Layer 9 of a small transformer language model trained on English Wikipedia (17 layers, counted from 0, width 128).
In attention head 2, each number of a token's query is one row of weights dot the token's vector x plus its bias. The head spreads its attention over the tokens so far by the softmax of query dot key.

Query weights of the head. A number n stands for (n - 500) times 0.00073.
q0 (bias 0.013): 494 562 436 415 587 549 536 414 510 421 587 450 554 776 375 350 395 407 585 599 805 543 458 255 735 544 549 645 418 557 729 519 300 534 512 641 452 549 407 703 524 418 257 400 493 428 550 528 412 575 602 425 339 538 348 448 521 557 490 403 481 509 554 429 410 544 574 531 541 442 453 719 400 341 543 381 548 535 500 509 503 538 652 570 257 558 479 626 583 523 491 661 529 425 494 454 522 583 646 484 591 367 490 484 585 624 573 626 323 322 521 562 193 375 454 525 537 646 457 513 535 475 554 422 399 381 494 488
q1 (bias -0.093): 458 563 481 396 604 500 541 532 467 462 432 561 535 446 508 563 430 579 489 477 523 627 583 611 491 474 407 357 595 372 489 438 481 608 396 564 381 444 690 604 438 483 636 642 443 468 401 369 575 539 655 373 611 479 520 378 541 527 608 577 560 461 608 603 523 636 489 521 540 508 442 503 393 500 519 477 575 583 331 662 404 484 444 513 399 560 643 434 563 522 536 626 383 577 284 647 514 469 441 393 481 371 567 350 510 490 405 677 463 432 338 398 581 419 492 280 565 453 693 497 481 441 371 564 337 427 398 477
q2 (bias -0.230): 436 354 567 567 552 287 552 393 387 431 371 420 480 549 492 637 489 552 466 390 232 471 594 670 419 722 300 679 651 330 232 600 672 516 447 406 500 277 607 452 416 750 642 588 694 601 555 397 572 395 559 362 525 613 591 526 528 398 434 503 429 578 577 482 338 641 191 634 541 507 403 331 404 645 322 518 445 302 515 511 514 419 385 595 389 337 451 545 735 608 587 471 575 612 489 432 485 726 500 438 329 761 745 518 298 448 549 372 496 546 521 664 618 585 400 372 598 260 633 407 593 500 417 722 616 444 328 528
q3 (bias 0.388): 416 478 468 616 402 645 513 436 630 550 628 846 166 682 879 377 391 479 434 602 391 252 639 407 495 341 509 231 467 853 711 555 408 544 413 376 573 659 236 504 457 373 381 340 313 416 167 509 487 634 431 435 363 316 561 509 291 735 254 599 417 368 273 735 438 316 659 320 420 417 646 640 643 486 710 443 523 900 401 487 272 787 458 600 719 610 382 380 407 487 306 324 477 549 581 469 527 424 667 428 608 440 486 633 586 647 561 662 659 679 732 593 281 336 398 549 578 462 345 744 661 473 743 263 621 496 662 543
q4 (bias 0.617): 652 500 370 275 323 593 639 679 570 227 844 636 31 285 793 468 546 392 590 621 443 388 505 359 360 271 605 374 335 486 631 910 262 441 372 292 624 557 495 500 338 562 462 461 597 374 272 438 631 804 509 421 227 509 552 660 566 450 440 627 421 513 468 442 539 598 422 582 265 265 545 381 521 595 377 619 459 975 381 595 310 730 266 564 551 463 641 467 540 458 261 400 797 400 514 661 661 495 705 659 313 313 376 431 735 487 312 546 527 451 602 554 325 486 692 669 742 546 424 477 417 313 414 467 554 280 593 539
q5 (bias -0.270): 470 473 426 578 549 500 410 405 715 639 316 603 594 710 286 552 476 534 440 434 602 387 516 585 548 468 535 613 509 602 452 225 568 356 579 650 390 503 417 549 558 491 503 477 532 455 542 683 311 447 307 587 631 467 421 312 368 597 613 497 445 356 506 536 667 471 614 346 642 639 432 576 470 475 578 588 494 255 437 482 600 445 494 518 531 540 377 587 562 472 564 461 372 488 446 381 497 459 579 515 612 577 509 709 396 439 668 639 515 556 471 479 598 521 307 390 290 609 402 506 482 552 675 431 539 544 568 431
q6 (bias 0.166): 513 235 493 402 628 447 468 510 521 618 507 395 366 490 595 383 531 711 461 647 480 320 545 451 489 457 393 356 749 654 518 572 358 713 490 426 695 377 339 551 539 532 411 585 478 617 676 378 403 357 613 611 487 534 684 451 461 554 541 649 628 427 626 576 253 369 790 311 411 652 537 517 552 525 496 546 544 339 280 668 461 582 408 483 500 476 379 566 444 516 455 527 353 507 406 351 466 586 626 419 720 212 667 455 481 633 377 486 540 539 451 626 527 641 543 464 343 506 535 379 493 700 465 486 601 621 660 316
q7 (bias -0.067): 302 514 455 421 396 798 433 604 523 449 435 383 614 578 653 571 448 636 634 608 447 453 658 363 637 622 482 582 694 609 351 745 477 604 500 371 693 527 407 396 539 492 407 387 332 286 180 425 591 443 645 440 605 522 584 747 603 474 467 437 717 672 567 662 282 124 445 595 510 396 471 367 353 515 485 507 482 480 396 475 489 388 427 596 645 507 550 647 353 568 384 482 839 529 551 338 325 554 629 500 673 688 618 388 373 518 648 448 608 518 339 414 262 519 529 460 433 425 573 365 586 445 625 641 434 521 409 637
q8 (bias 0.022): 627 575 596 575 586 585 427 539 478 503 387 542 253 342 507 543 542 454 500 457 649 572 238 402 437 657 557 582 616 463 668 564 471 595 541 656 320 685 362 510 621 307 515 517 682 438 517 316 670 593 504 522 582 371 336 630 493 689 408 443 443 337 412 469 356 677 507 409 376 391 606 282 519 580 399 527 216 442 460 458 483 638 346 493 514 340 639 500 555 461 607 392 598 791 577 459 528 522 426 385 671 643 374 550 690 296 664 451 459 473 408 397 546 298 675 459 493 500 482 579 166 360 642 561 601 645 486 594
q9 (bias 0.023): 462 404 525 575 404 480 387 479 658 276 260 563 478 577 511 631 539 444 616 374 703 242 611 370 585 519 487 731 471 378 530 482 232 640 429 716 743 431 465 639 591 431 794 597 496 486 587 602 486 654 365 604 407 643 423 348 615 658 461 684 376 463 310 414 496 414 627 510 706 401 449 416 525 500 326 470 633 399 690 490 571 366 635 409 468 401 439 418 688 636 490 636 464 389 590 312 521 397 461 330 580 421 714 624 480 340 463 469 627 446 306 527 588 482 586 500 588 500 358 425 500 423 563 312 455 524 550 410
q10 (bias 0.052): 500 507 518 481 503 463 543 465 586 556 456 413 436 453 525 585 391 474 496 612 281 627 300 597 456 664 172 756 576 577 426 489 789 576 524 384 493 438 627 566 638 554 548 503 659 260 486 268 355 622 521 568 473 476 456 532 540 409 645 560 493 531 395 500 235 530 504 476 702 598 507 605 430 453 410 311 350 357 624 362 754 440 504 472 352 284 510 597 514 687 433 587 579 593 403 398 444 581 423 365 472 682 479 397 480 623 303 727 507 598 229 596 652 352 616 398 718 419 409 404 543 584 530 439 594 480 586 557
q11 (bias 0.080): 411 523 624 768 567 865 529 493 549 483 411 561 518 464 686 408 422 490 475 443 588 434 469 312 346 558 552 363 336 664 471 609 452 551 581 442 507 444 469 535 432 370 262 276 328 550 631 530 487 510 548 396 580 698 613 455 461 703 230 636 593 457 398 563 575 427 630 561 437 490 513 707 576 426 521 343 595 384 344 630 369 527 489 531 493 651 703 535 546 647 519 571 448 389 366 550 370 269 530 443 675 369 456 558 413 616 267 507 374 516 729 629 548 415 556 510 572 516 511 345 517 720 519 375 453 467 438 397
q12 (bias -0.005): 420 490 496 470 436 610 520 639 416 532 535 303 439 534 610 633 650 443 489 651 278 691 729 332 429 613 497 572 566 369 677 579 696 419 479 524 554 412 729 580 527 430 608 524 703 420 458 386 676 609 525 718 434 489 282 438 579 599 572 432 594 176 254 583 455 226 553 288 252 431 521 464 532 641 526 500 646 755 600 381 345 546 330 557 633 514 538 435 213 408 446 475 716 553 592 417 597 452 457 616 511 453 628 299 432 507 398 617 573 575 572 427 493 410 483 389 705 382 489 486 460 518 467 387 398 514 366 402
q13 (bias -0.062): 665 451 473 582 435 466 620 743 496 229 773 451 631 423 583 457 327 569 302 623 648 492 343 615 520 549 533 244 643 621 370 280 520 367 297 710 508 151 543 496 437 675 492 860 545 316 275 541 496 578 442 539 395 641 540 607 286 630 535 544 605 500 523 474 508 673 451 557 403 504 432 577 517 504 365 481 404 707 468 644 608 442 448 358 682 601 445 594 642 553 606 572 587 637 447 522 407 432 293 462 302 484 423 392 602 577 621 450 522 548 400 560 376 728 433 436 496 500 692 266 632 776 402 508 546 234 453 303
q14 (bias -0.018): 342 457 373 582 489 465 535 618 392 625 567 456 426 399 471 549 760 382 550 176 434 492 587 467 521 720 419 651 680 598 298 606 599 430 442 450 516 513 402 557 628 618 466 384 641 623 544 650 380 579 484 579 738 448 138 454 597 237 357 500 525 480 480 349 346 665 582 186 322 484 464 358 405 466 600 657 427 657 327 540 712 520 411 524 410 159 230 409 713 687 596 476 596 544 379 599 655 593 391 263 810 649 431 582 434 496 635 621 575 484 676 678 512 312 492 591 558 582 399 157 512 532 259 550 396 570 649 650
q15 (bias -0.010): 507 557 493 345 647 544 401 549 493 345 405 407 341 450 489 643 576 402 665 627 626 530 366 557 515 504 268 463 586 380 405 684 401 437 364 644 358 257 521 454 457 342 427 596 266 429 503 275 462 539 437 486 551 620 443 450 769 448 782 619 651 386 465 385 478 733 530 548 758 674 270 517 488 392 625 527 566 485 381 500 590 469 626 545 577 468 573 776 668 490 362 418 610 647 521 463 552 489 566 545 593 306 154 346 454 484 391 455 402 487 523 500 535 681 517 554 523 430 428 468 489 566 533 582 562 433 638 618
q16 (bias -0.068): 627 500 589 653 485 459 716 578 457 458 475 416 417 547 577 667 692 338 658 546 478 427 570 380 613 524 478 534 436 507 390 500 629 227 394 479 464 470 474 424 351 470 687 491 521 522 652 595 445 497 621 689 468 497 618 530 509 370 533 531 372 434 513 614 456 542 746 481 188 453 519 367 567 449 283 343 549 525 524 337 525 569 415 679 402 651 372 643 705 413 620 542 600 494 313 582 323 480 396 362 490 341 652 349 568 494 615 345 563 278 459 557 503 454 579 408 665 476 419 569 543 510 647 417 523 513 371 515
q17 (bias 0.014): 518 282 504 548 262 565 549 328 576 452 536 301 500 578 354 324 474 441 492 507 396 536 329 603 531 472 724 196 504 430 563 537 606 319 521 542 448 408 732 532 696 585 586 511 535 405 293 580 485 637 350 310 678 670 423 446 640 392 687 514 515 705 661 438 668 365 627 655 549 518 500 545 460 407 485 629 225 570 775 460 475 474 550 519 354 342 622 401 627 568 408 548 580 614 511 398 406 465 704 430 541 436 507 511 479 426 649 800 489 392 468 721 380 440 631 351 268 452 577 557 391 507 717 236 286 389 565 373
q18 (bias -0.005): 544 525 496 345 605 525 560 582 668 515 351 493 341 749 723 586 242 433 300 724 625 642 561 462 362 619 589 563 792 347 468 923 443 608 439 377 436 400 511 384 593 650 621 546 417 544 570 504 324 401 485 679 362 470 639 408 228 556 627 390 545 295 560 366 457 544 425 474 580 565 438 437 530 368 239 414 500 352 225 621 385 474 620 250 432 398 475 496 457 380 557 555 542 357 614 391 466 481 422 603 478 693 586 624 334 546 344 463 663 464 450 602 717 477 507 413 468 373 601 322 530 437 549 619 692 461 439 606
q19 (bias -0.115): 418 337 399 658 594 450 648 420 680 540 438 563 547 347 640 528 312 421 471 594 446 558 626 418 618 691 538 677 307 299 318 692 244 448 504 639 844 241 464 425 301 710 404 588 588 484 801 601 598 508 560 488 407 413 603 639 546 456 456 557 758 577 528 605 395 632 547 674 637 554 519 349 482 973 656 692 456 267 512 445 388 268 334 436 596 311 546 594 388 471 473 342 356 409 575 659 612 571 397 508 524 342 520 379 409 557 337 401 387 531 431 558 360 315 356 465 538 177 517 508 431 524 312 729 543 393 480 515
q20 (bias 0.009): 767 619 653 413 410 446 454 285 599 246 349 614 480 337 420 522 419 517 412 490 528 240 696 329 426 512 532 426 591 496 488 571 579 496 582 465 530 531 686 608 422 458 531 528 430 620 584 392 416 734 485 526 478 595 565 515 408 566 340 475 567 178 493 468 753 457 236 518 555 378 471 411 533 615 492 325 400 647 223 635 400 478 600 415 653 534 390 628 536 381 458 467 717 653 412 658 600 744 382 602 206 259 548 463 532 514 430 636 605 589 564 633 396 522 504 615 606 425 765 357 463 456 559 306 654 262 364 591
q21 (bias -0.007): 428 582 539 395 484 265 673 662 475 469 462 472 530 517 623 327 258 658 402 579 564 630 414 244 530 589 594 626 601 611 448 426 571 224 483 503 475 359 588 332 473 464 342 423 715 631 528 606 548 436 299 675 736 691 551 525 490 336 479 771 475 279 570 438 507 410 455 701 523 395 425 535 642 540 659 622 570 500 482 441 395 377 635 493 345 472 500 504 595 648 613 528 255 396 576 377 588 478 451 635 239 546 493 532 453 283 523 556 572 530 669 350 528 655 432 746 429 381 584 400 472 469 460 450 451 540 604 483
q22 (bias -0.028): 519 511 585 221 684 541 642 404 429 523 627 523 570 493 710 512 616 384 790 525 559 669 516 607 435 480 445 529 314 395 667 577 465 819 526 202 377 484 461 486 206 488 568 625 609 658 412 395 561 351 392 488 466 401 508 650 315 258 500 485 617 470 569 354 690 553 480 546 453 493 376 527 628 536 793 659 627 458 476 390 374 616 412 727 562 655 445 406 526 359 515 462 203 436 591 609 523 452 347 306 324 304 546 345 453 321 412 745 744 437 652 451 446 535 519 377 681 426 540 328 601 546 496 705 397 256 547 445
q23 (bias 0.014): 448 537 618 488 400 364 486 526 535 579 393 526 621 435 633 378 303 589 574 369 594 555 365 415 620 452 590 488 706 298 540 504 738 504 551 461 417 683 804 301 533 457 385 576 544 519 350 603 351 450 409 774 334 339 782 582 456 323 667 612 584 580 314 316 532 318 729 376 525 445 847 617 473 417 694 653 330 471 587 634 540 470 543 470 774 473 675 512 445 500 414 567 527 291 597 463 241 480 470 474 613 519 526 420 647 450 550 632 334 434 485 610 447 515 323 408 406 493 386 320 504 639 436 291 257 624 612 654
q24 (bias 0.036): 433 567 555 430 827 616 648 533 400 601 401 643 677 739 597 536 460 643 788 357 479 302 511 593 466 527 562 707 675 458 339 300 577 516 479 401 507 466 504 381 368 590 564 341 439 443 536 391 450 493 496 504 737 561 436 496 566 666 471 455 361 419 322 394 481 388 377 296 631 514 521 626 477 368 548 347 652 524 632 667 538 413 496 457 336 482 584 411 416 231 421 697 653 504 486 539 333 591 522 403 680 463 399 409 486 734 624 655 436 549 294 363 562 478 348 451 271 420 500 750 339 590 449 533 371 361 496 476
q25 (bias -0.014): 633 554 377 178 663 618 472 614 602 390 489 460 476 380 458 663 721 742 390 576 659 367 462 405 535 285 380 430 360 531 652 552 324 575 610 726 404 667 222 614 482 607 496 496 613 637 500 629 431 541 396 722 475 409 443 386 426 412 400 223 519 521 382 597 554 496 798 449 497 496 464 448 324 489 333 536 585 504 477 453 525 633 408 308 537 560 511 519 722 510 367 526 420 485 558 629 493 465 375 660 577 354 302 556 388 395 426 478 378 443 450 683 600 367 543 679 172 531 531 493 269 562 687 564 398 667 519 577
q26 (bias 0.067): 446 471 358 512 455 295 321 704 390 706 645 720 468 606 661 362 467 312 703 497 692 344 526 424 574 429 465 343 469 644 677 306 530 444 525 595 314 833 407 688 699 577 523 518 441 576 408 583 405 322 851 436 659 412 492 538 443 448 437 511 357 493 682 395 445 484 528 651 541 575 435 519 607 496 511 311 459 716 542 485 396 478 519 481 552 384 468 621 305 445 563 467 698 507 625 532 466 333 290 236 456 383 474 369 634 546 369 441 507 668 285 496 586 560 634 630 340 589 350 564 583 411 517 188 507 504 553 560
q27 (bias 0.035): 556 351 552 330 586 569 481 517 486 227 414 591 591 377 633 517 660 532 321 714 520 417 448 437 478 478 393 604 609 518 504 374 445 430 555 522 701 402 637 353 393 514 340 487 615 643 628 477 624 372 514 341 364 389 521 483 428 639 527 484 418 424 612 460 632 398 438 816 513 625 659 534 567 415 535 340 588 455 390 146 543 640 327 724 599 466 484 587 523 616 594 436 601 554 597 328 428 532 483 473 436 434 724 490 406 749 558 483 344 533 595 510 459 336 474 351 539 428 429 538 686 277 503 517 527 359 400 465
q28 (bias -0.007): 601 504 470 698 486 389 708 708 576 585 612 316 488 465 676 530 563 385 263 361 528 645 398 470 586 453 592 551 542 558 516 571 741 736 404 455 530 412 537 615 365 504 453 327 289 507 658 532 314 557 410 613 656 783 604 481 561 670 615 419 320 400 362 435 562 274 484 636 396 547 710 352 333 539 565 754 422 345 612 347 550 552 215 337 522 500 546 492 626 439 542 588 652 485 401 215 560 516 422 427 360 492 622 362 496 500 306 415 493 325 539 413 370 675 749 421 457 483 334 530 508 622 633 591 632 297 526 475
q29 (bias 0.007): 606 623 588 410 484 493 463 633 310 490 449 396 608 714 338 511 465 378 435 500 517 497 514 331 648 493 463 556 619 456 715 373 575 425 473 738 661 348 532 681 453 489 291 520 290 336 413 605 583 550 616 411 374 611 496 658 513 647 493 447 415 564 616 507 688 489 738 542 552 395 473 591 459 646 525 544 367 357 402 235 652 595 252 315 405 606 338 600 527 481 507 503 424 583 559 326 500 405 312 320 705 593 531 771 679 567 717 629 394 446 476 650 563 461 544 435 483 387 431 475 266 643 533 410 562 493 464 331
q30 (bias 0.033): 337 535 639 616 454 430 413 444 534 477 737 555 420 516 571 490 530 528 581 586 538 442 333 493 600 521 597 493 476 676 608 289 380 546 330 568 530 480 385 444 679 215 442 447 306 503 559 666 426 353 646 641 478 467 449 561 368 726 414 513 430 497 352 577 465 356 682 302 503 513 497 457 672 309 514 630 549 460 551 458 481 490 620 346 573 420 724 497 494 533 581 425 348 610 393 519 688 445 523 406 448 430 474 596 569 600 710 539 602 513 551 759 622 401 583 417 393 424 463 547 540 608 614 210 481 389 413 662
q31 (bias 0.110): 581 443 438 543 527 472 438 460 362 702 358 486 515 646 212 602 562 459 654 534 643 379 459 623 531 515 320 515 579 683 796 467 334 574 266 449 715 571 547 531 688 519 492 753 527 507 244 567 593 430 588 593 589 450 154 328 392 598 380 479 511 454 533 348 374 325 740 558 476 634 415 518 500 443 433 409 551 552 564 479 553 770 458 478 522 661 528 385 662 397 738 435 623 371 450 602 179 432 652 579 547 400 507 562 438 379 573 598 341 339 325 355 482 401 302 532 611 493 455 393 393 460 459 545 547 465 696 507

Each question shows a short text with each token's key, already scaled and adjusted for position as the last token sees it. A number n stands for (n - 500) times 0.0046.

Then comes the last token's vector x. A number n stands for (n - 500) times 0.011.

0 "n": 481 518 568 495 905 148 405 293 479 524 502 449 511 476 475 466 481 485 521 517 512 449 455 507 508 504 498 509 443 511 508 546
1 "al": 491 461 562 492 890 205 398 292 506 508 494 482 567 504 471 449 493 409 551 563 502 446 463 507 470 530 497 515 464 526 463 494
2 "s": 495 498 528 475 872 224 442 339 472 517 499 481 534 474 470 491 500 453 552 563 466 481 512 566 468 507 531 527 454 547 489 503
3 " between": 521 522 581 623 857 116 384 305 478 483 506 500 588 548 499 519 544 433 578 529 538 507 538 516 487 524 536 518 467 577 459 502
4 " 1": 520 505 576 642 848 141 401 340 471 531 481 497 554 551 525 530 522 405 497 565 538 475 483 501 459 499 532 574 427 551 448 538
x: 499 421 585 292 415 581 533 564 378 571 624 696 494 583 567 412 403 550 672 395 424 375 433 423 462 296 678 434 444 482 741 602 374 493 577 500 493 451 520 495 349 518 372 738 516 347 461 561 557 472 570 479 381 466 594 657 541 449 580 501 448 381 551 390 312 406 473 521 499 616 837 432 494 439 435 492 463 688 233 388 416 632 469 529 289 381 604 490 408 617 555 560 626 429 458 458 459 566 532 746 674 481 389 561 667 374 435 482 558 502 414 664 509 494 443 446 644 461 610 718 362 473 469 530 380 438 498 544
Which token does the last token look at most? 3 " between"

0 " League": 483 517 572 495 907 128 419 294 493 521 508 448 514 473 487 473 475 484 521 521 513 449 455 515 501 506 500 510 435 510 505 547
1 " of": 500 463 617 657 842 88 400 304 559 559 462 449 544 533 529 555 517 397 551 596 470 487 458 502 424 554 528 582 460 518 455 535
2 " F": 585 446 554 604 809 184 452 359 477 554 426 532 549 547 495 497 496 422 513 524 523 462 482 531 480 523 561 552 472 489 521 501
3 "o": 526 503 515 603 779 237 419 329 493 563 473 535 588 498 463 455 461 458 550 499 537 514 479 549 468 507 533 550 509 475 510 575
4 "ot": 474 528 514 587 809 247 495 285 503 568 472 549 576 436 509 518 505 444 512 531 452 486 456 469 410 547 528 556 467 559 511 545
x: 696 508 453 387 393 367 560 480 497 528 668 652 380 398 552 646 555 588 649 515 198 544 424 393 438 452 634 493 438 587 573 541 174 619 469 496 584 347 481 343 472 393 570 699 562 409 562 438 616 461 453 549 268 554 678 543 521 579 467 644 416 469 528 310 354 436 501 494 623 620 632 410 595 474 431 531 513 654 229 498 497 628 592 597 501 377 420 371 572 668 503 534 660 335 444 506 529 531 513 536 548 485 495 619 667 455 408 311 407 514 414 620 432 444 597 483 445 502 208 523 385 488 487 486 399 505 815 663
Which token does the last token look at most, and with what share of its attention? 1 " of", with about 90%

0 " C": 479 510 572 495 908 144 402 302 480 524 506 453 508 478 475 465 468 489 521 517 507 448 451 508 511 499 504 504 440 509 511 541
1 "er": 461 452 578 588 823 207 373 330 484 591 436 524 545 512 444 434 496 466 514 535 481 488 479 525 479 549 532 536 491 495 534 507
2 "t": 521 484 553 565 811 216 448 296 510 527 459 480 551 486 492 469 541 483 501 557 477 485 469 520 421 558 543 611 444 527 476 557
3 "ification": 522 514 557 528 868 136 472 351 570 501 499 484 550 422 516 462 488 468 526 563 501 449 447 543 482 531 551 562 368 542 456 541
4 ".": 514 508 568 520 909 125 417 273 491 533 499 460 516 485 480 479 491 488 503 518 503 456 470 513 495 504 491 513 437 515 513 554
x: 596 524 580 427 498 525 594 403 507 434 582 682 363 589 321 401 446 527 777 476 489 373 398 400 470 397 618 465 552 549 625 437 429 566 405 381 531 386 533 680 540 624 487 497 417 384 556 600 633 428 429 400 408 584 573 495 599 452 491 643 299 546 677 400 353 458 446 424 472 351 513 515 499 747 535 543 473 489 328 826 521 555 344 524 156 437 551 536 505 421 425 498 619 459 468 624 636 627 702 674 537 270 570 492 665 420 466 507 388 449 402 641 538 512 517 525 520 441 585 614 417 501 570 522 427 361 510 432
Which token does the last token look at most? 4 "."

0 "F": 485 514 574 501 903 144 409 300 482 528 509 455 511 481 481 468 471 488 519 520 515 451 454 514 512 496 501 503 445 509 511 539
1 " season": 494 483 502 461 891 214 499 319 512 469 554 467 508 455 527 426 464 475 501 500 462 483 475 555 452 551 481 501 405 508 496 505
2 ",": 509 481 558 532 855 137 408 270 506 504 499 469 564 500 543 453 485 467 486 510 493 488 526 513 458 517 474 506 430 517 503 549
3 " ": 527 513 623 586 851 138 387 259 500 560 489 473 500 519 500 525 495 484 495 507 522 495 533 535 488 445 500 550 439 524 487 531
4 "ho": 510 514 556 636 847 221 484 309 452 559 490 453 559 484 514 531 473 506 529 522 477 529 455 584 453 518 467 547 495 503 471 492
x: 580 502 399 414 397 703 723 511 484 447 563 464 314 478 708 561 617 509 754 162 304 459 499 457 473 387 812 488 476 528 576 610 320 561 422 507 541 475 455 413 512 541 498 526 588 465 653 463 567 456 429 461 502 584 693 511 344 283 421 727 288 367 526 332 431 482 483 568 411 656 730 671 440 417 390 666 389 580 423 677 512 651 411 426 397 380 564 453 388 563 651 551 531 499 510 508 583 580 604 583 595 520 300 408 585 477 320 508 593 458 364 394 536 477 496 562 443 542 496 543 551 580 419 445 412 273 605 501
Which token does the last token look at most, and with what share of its attention? 0 "F", with about 30%

0 "ment": 485 519 569 491 905 148 407 295 485 524 507 451 509 473 478 467 477 483 520 519 510 449 451 513 509 508 500 511 444 513 509 545
1 "s": 498 509 531 475 873 200 454 307 478 521 533 504 562 449 486 485 481 452 543 559 472 487 495 573 483 494 548 511 454 522 523 545
2 ",": 512 476 572 572 846 153 402 285 500 503 473 465 561 520 550 473 489 459 501 515 502 480 523 525 455 551 473 512 430 521 489 533
3 " ": 514 525 589 565 852 190 394 260 489 542 491 476 505 526 496 527 497 487 509 512 504 486 520 528 493 466 507 546 447 523 488 543
4 "ed": 525 557 565 609 823 173 384 264 516 476 476 476 575 515 520 470 481 509 517 463 513 407 460 556 513 537 436 527 433 474 481 494
x: 658 532 394 375 484 464 669 477 359 374 455 438 491 507 613 446 462 685 753 390 277 472 544 495 398 273 558 486 513 610 567 678 240 417 455 369 463 693 504 437 430 629 470 607 370 511 570 382 694 562 360 436 452 765 541 529 478 210 604 737 378 315 467 399 399 446 546 539 458 618 660 583 697 575 351 533 511 552 399 484 431 549 463 436 412 446 607 454 428 761 570 523 705 507 488 484 558 558 566 507 677 473 306 542 633 381 332 564 510 435 589 627 460 561 464 684 421 365 425 648 328 503 453 481 495 359 523 581
Which token does the last token look at most, and with what share of its attention? 0 "ment", with about 50%

0 ";": 489 516 576 503 908 128 401 296 483 521 502 451 520 483 486 470 482 490 524 529 521 454 461 511 506 497 491 507 430 517 503 539
1 " Y": 488 445 589 563 846 113 442 308 432 516 483 491 524 538 489 489 504 486 521 547 463 467 499 508 488 496 500 502 429 545 505 507
2 "d": 525 495 544 605 814 199 452 286 477 556 492 496 561 498 545 472 468 461 569 526 517 511 509 527 475 511 596 554 465 486 503 515
3 "s": 513 500 575 589 818 175 436 334 477 554 474 526 544 472 512 481 486 480 559 565 469 504 533 556 416 502 579 570 417 499 506 536
4 ";": 486 516 552 554 848 161 452 358 462 482 483 501 568 525 520 466 497 490 546 570 530 525 509 552 464 509 480 506 402 560 478 479
x: 509 720 544 419 440 589 539 678 369 503 668 690 453 513 531 547 547 576 663 257 305 399 410 387 423 179 604 453 458 535 502 681 418 513 501 497 556 363 530 516 406 590 522 545 432 478 519 413 487 336 321 653 521 431 667 575 561 366 563 700 339 646 409 516 260 472 517 463 618 610 742 464 430 574 501 544 575 392 346 481 460 644 355 434 132 526 450 515 518 498 518 413 526 375 360 434 581 497 619 578 528 580 469 653 549 417 535 415 530 463 521 817 579 431 423 487 492 484 511 748 372 531 414 568 558 412 586 582
Which token does the last token look at most? 1 " Y"

0 "les": 484 518 574 492 907 146 407 295 483 525 503 451 508 478 477 467 479 485 523 521 511 453 458 514 508 503 498 505 439 516 507 545
1 "\n": 478 490 573 510 906 133 405 284 488 528 497 455 512 482 481 469 478 489 506 521 522 448 454 507 491 503 501 511 443 511 511 539
2 "T": 533 502 564 539 852 127 430 333 467 512 480 532 527 532 461 435 487 489 551 535 472 474 529 523 523 473 547 522 438 491 514 546
3 "ot": 570 495 567 593 823 135 420 315 427 513 464 441 580 433 508 485 492 477 505 515 436 482 469 498 456 513 586 514 441 535 482 516
4 "al": 497 497 563 542 896 147 444 334 524 493 515 452 570 472 467 454 514 445 528 545 510 491 471 521 521 494 543 511 464 555 472 505
x: 689 597 437 478 353 525 634 474 484 492 559 537 332 506 414 398 432 413 741 411 379 594 540 527 531 463 673 600 431 636 555 538 228 590 609 325 729 403 500 575 547 591 528 585 456 594 649 376 529 518 487 474 443 516 504 512 507 626 619 698 268 527 396 343 382 424 526 441 503 429 589 563 670 468 406 493 489 637 314 359 405 546 414 502 148 430 489 399 363 755 575 481 607 468 510 407 415 506 550 571 490 625 373 512 602 563 332 414 424 487 402 732 633 535 525 686 559 319 423 709 461 544 369 487 566 306 515 497
Which token does the last token look at most? 1 "\n"

0 "ish": 487 518 568 498 904 146 404 296 482 527 505 454 511 477 482 469 480 483 522 522 508 450 456 506 509 497 494 504 451 518 507 540
1 "al": 502 473 608 559 881 165 388 265 521 545 513 506 572 504 544 502 459 443 570 583 524 474 454 494 497 566 502 507 474 516 489 508
2 "i": 459 506 526 484 873 268 437 296 469 518 477 527 510 499 505 475 498 424 549 530 478 511 479 522 474 499 497 504 487 516 521 544
3 ",": 545 516 548 610 844 149 400 269 494 486 479 468 557 517 572 486 480 448 504 549 464 475 517 548 471 554 460 507 400 506 464 538
4 " Si": 548 541 562 634 825 140 442 254 415 504 443 490 525 519 453 514 481 417 541 522 450 546 504 489 485 538 480 534 469 487 459 543
x: 535 484 559 287 303 573 507 587 363 377 672 489 459 402 696 629 537 540 722 409 308 495 386 269 326 337 597 381 417 548 666 592 434 390 467 596 570 460 466 611 417 606 477 477 576 508 578 419 557 528 631 498 355 434 533 403 583 347 578 724 420 450 483 430 339 463 500 453 524 865 586 663 573 494 403 523 459 568 233 486 471 494 508 515 213 530 461 571 472 521 550 513 593 363 454 512 599 615 628 525 620 403 412 481 596 568 348 572 363 525 385 588 556 416 338 653 441 582 565 686 502 602 446 592 505 582 604 393
Which two tokens does the last token look at most, in order? 4 " Si", 3 ","

0 "um": 484 521 570 492 905 148 405 290 483 525 502 456 507 477 481 465 479 486 517 520 511 454 454 517 509 504 504 504 445 519 512 546
1 " and": 511 517 571 527 873 204 437 313 462 496 487 462 521 565 530 492 523 485 532 549 503 494 483 528 453 537 458 495 478 493 503 487
2 " the": 530 527 577 608 885 159 397 317 480 488 503 452 549 552 522 499 511 477 587 535 503 490 538 511 478 507 471 495 488 493 480 523
3 " ": 494 558 549 516 853 314 384 295 505 528 466 489 483 509 474 539 508 434 519 528 470 511 476 520 493 496 505 522 447 505 509 535
4 "ti": 496 512 538 545 859 288 380 269 491 495 470 478 548 496 470 474 486 468 550 489 498 500 489 547 496 543 508 527 515 521 510 484
x: 681 535 286 462 274 567 630 504 456 514 683 322 429 554 668 583 343 701 780 271 466 476 462 364 382 396 652 466 561 444 666 540 303 493 542 472 582 564 294 584 291 569 504 623 484 608 438 387 623 537 471 389 324 521 537 397 456 519 483 801 394 349 502 471 451 358 433 458 437 665 606 623 453 472 551 651 391 549 319 582 436 562 553 503 449 531 507 606 514 585 582 600 624 413 390 405 540 599 613 504 474 610 426 351 766 477 314 463 441 557 548 643 505 544 410 447 542 407 376 744 487 492 512 509 446 499 476 440
Which token does the last token look at most? 2 " the"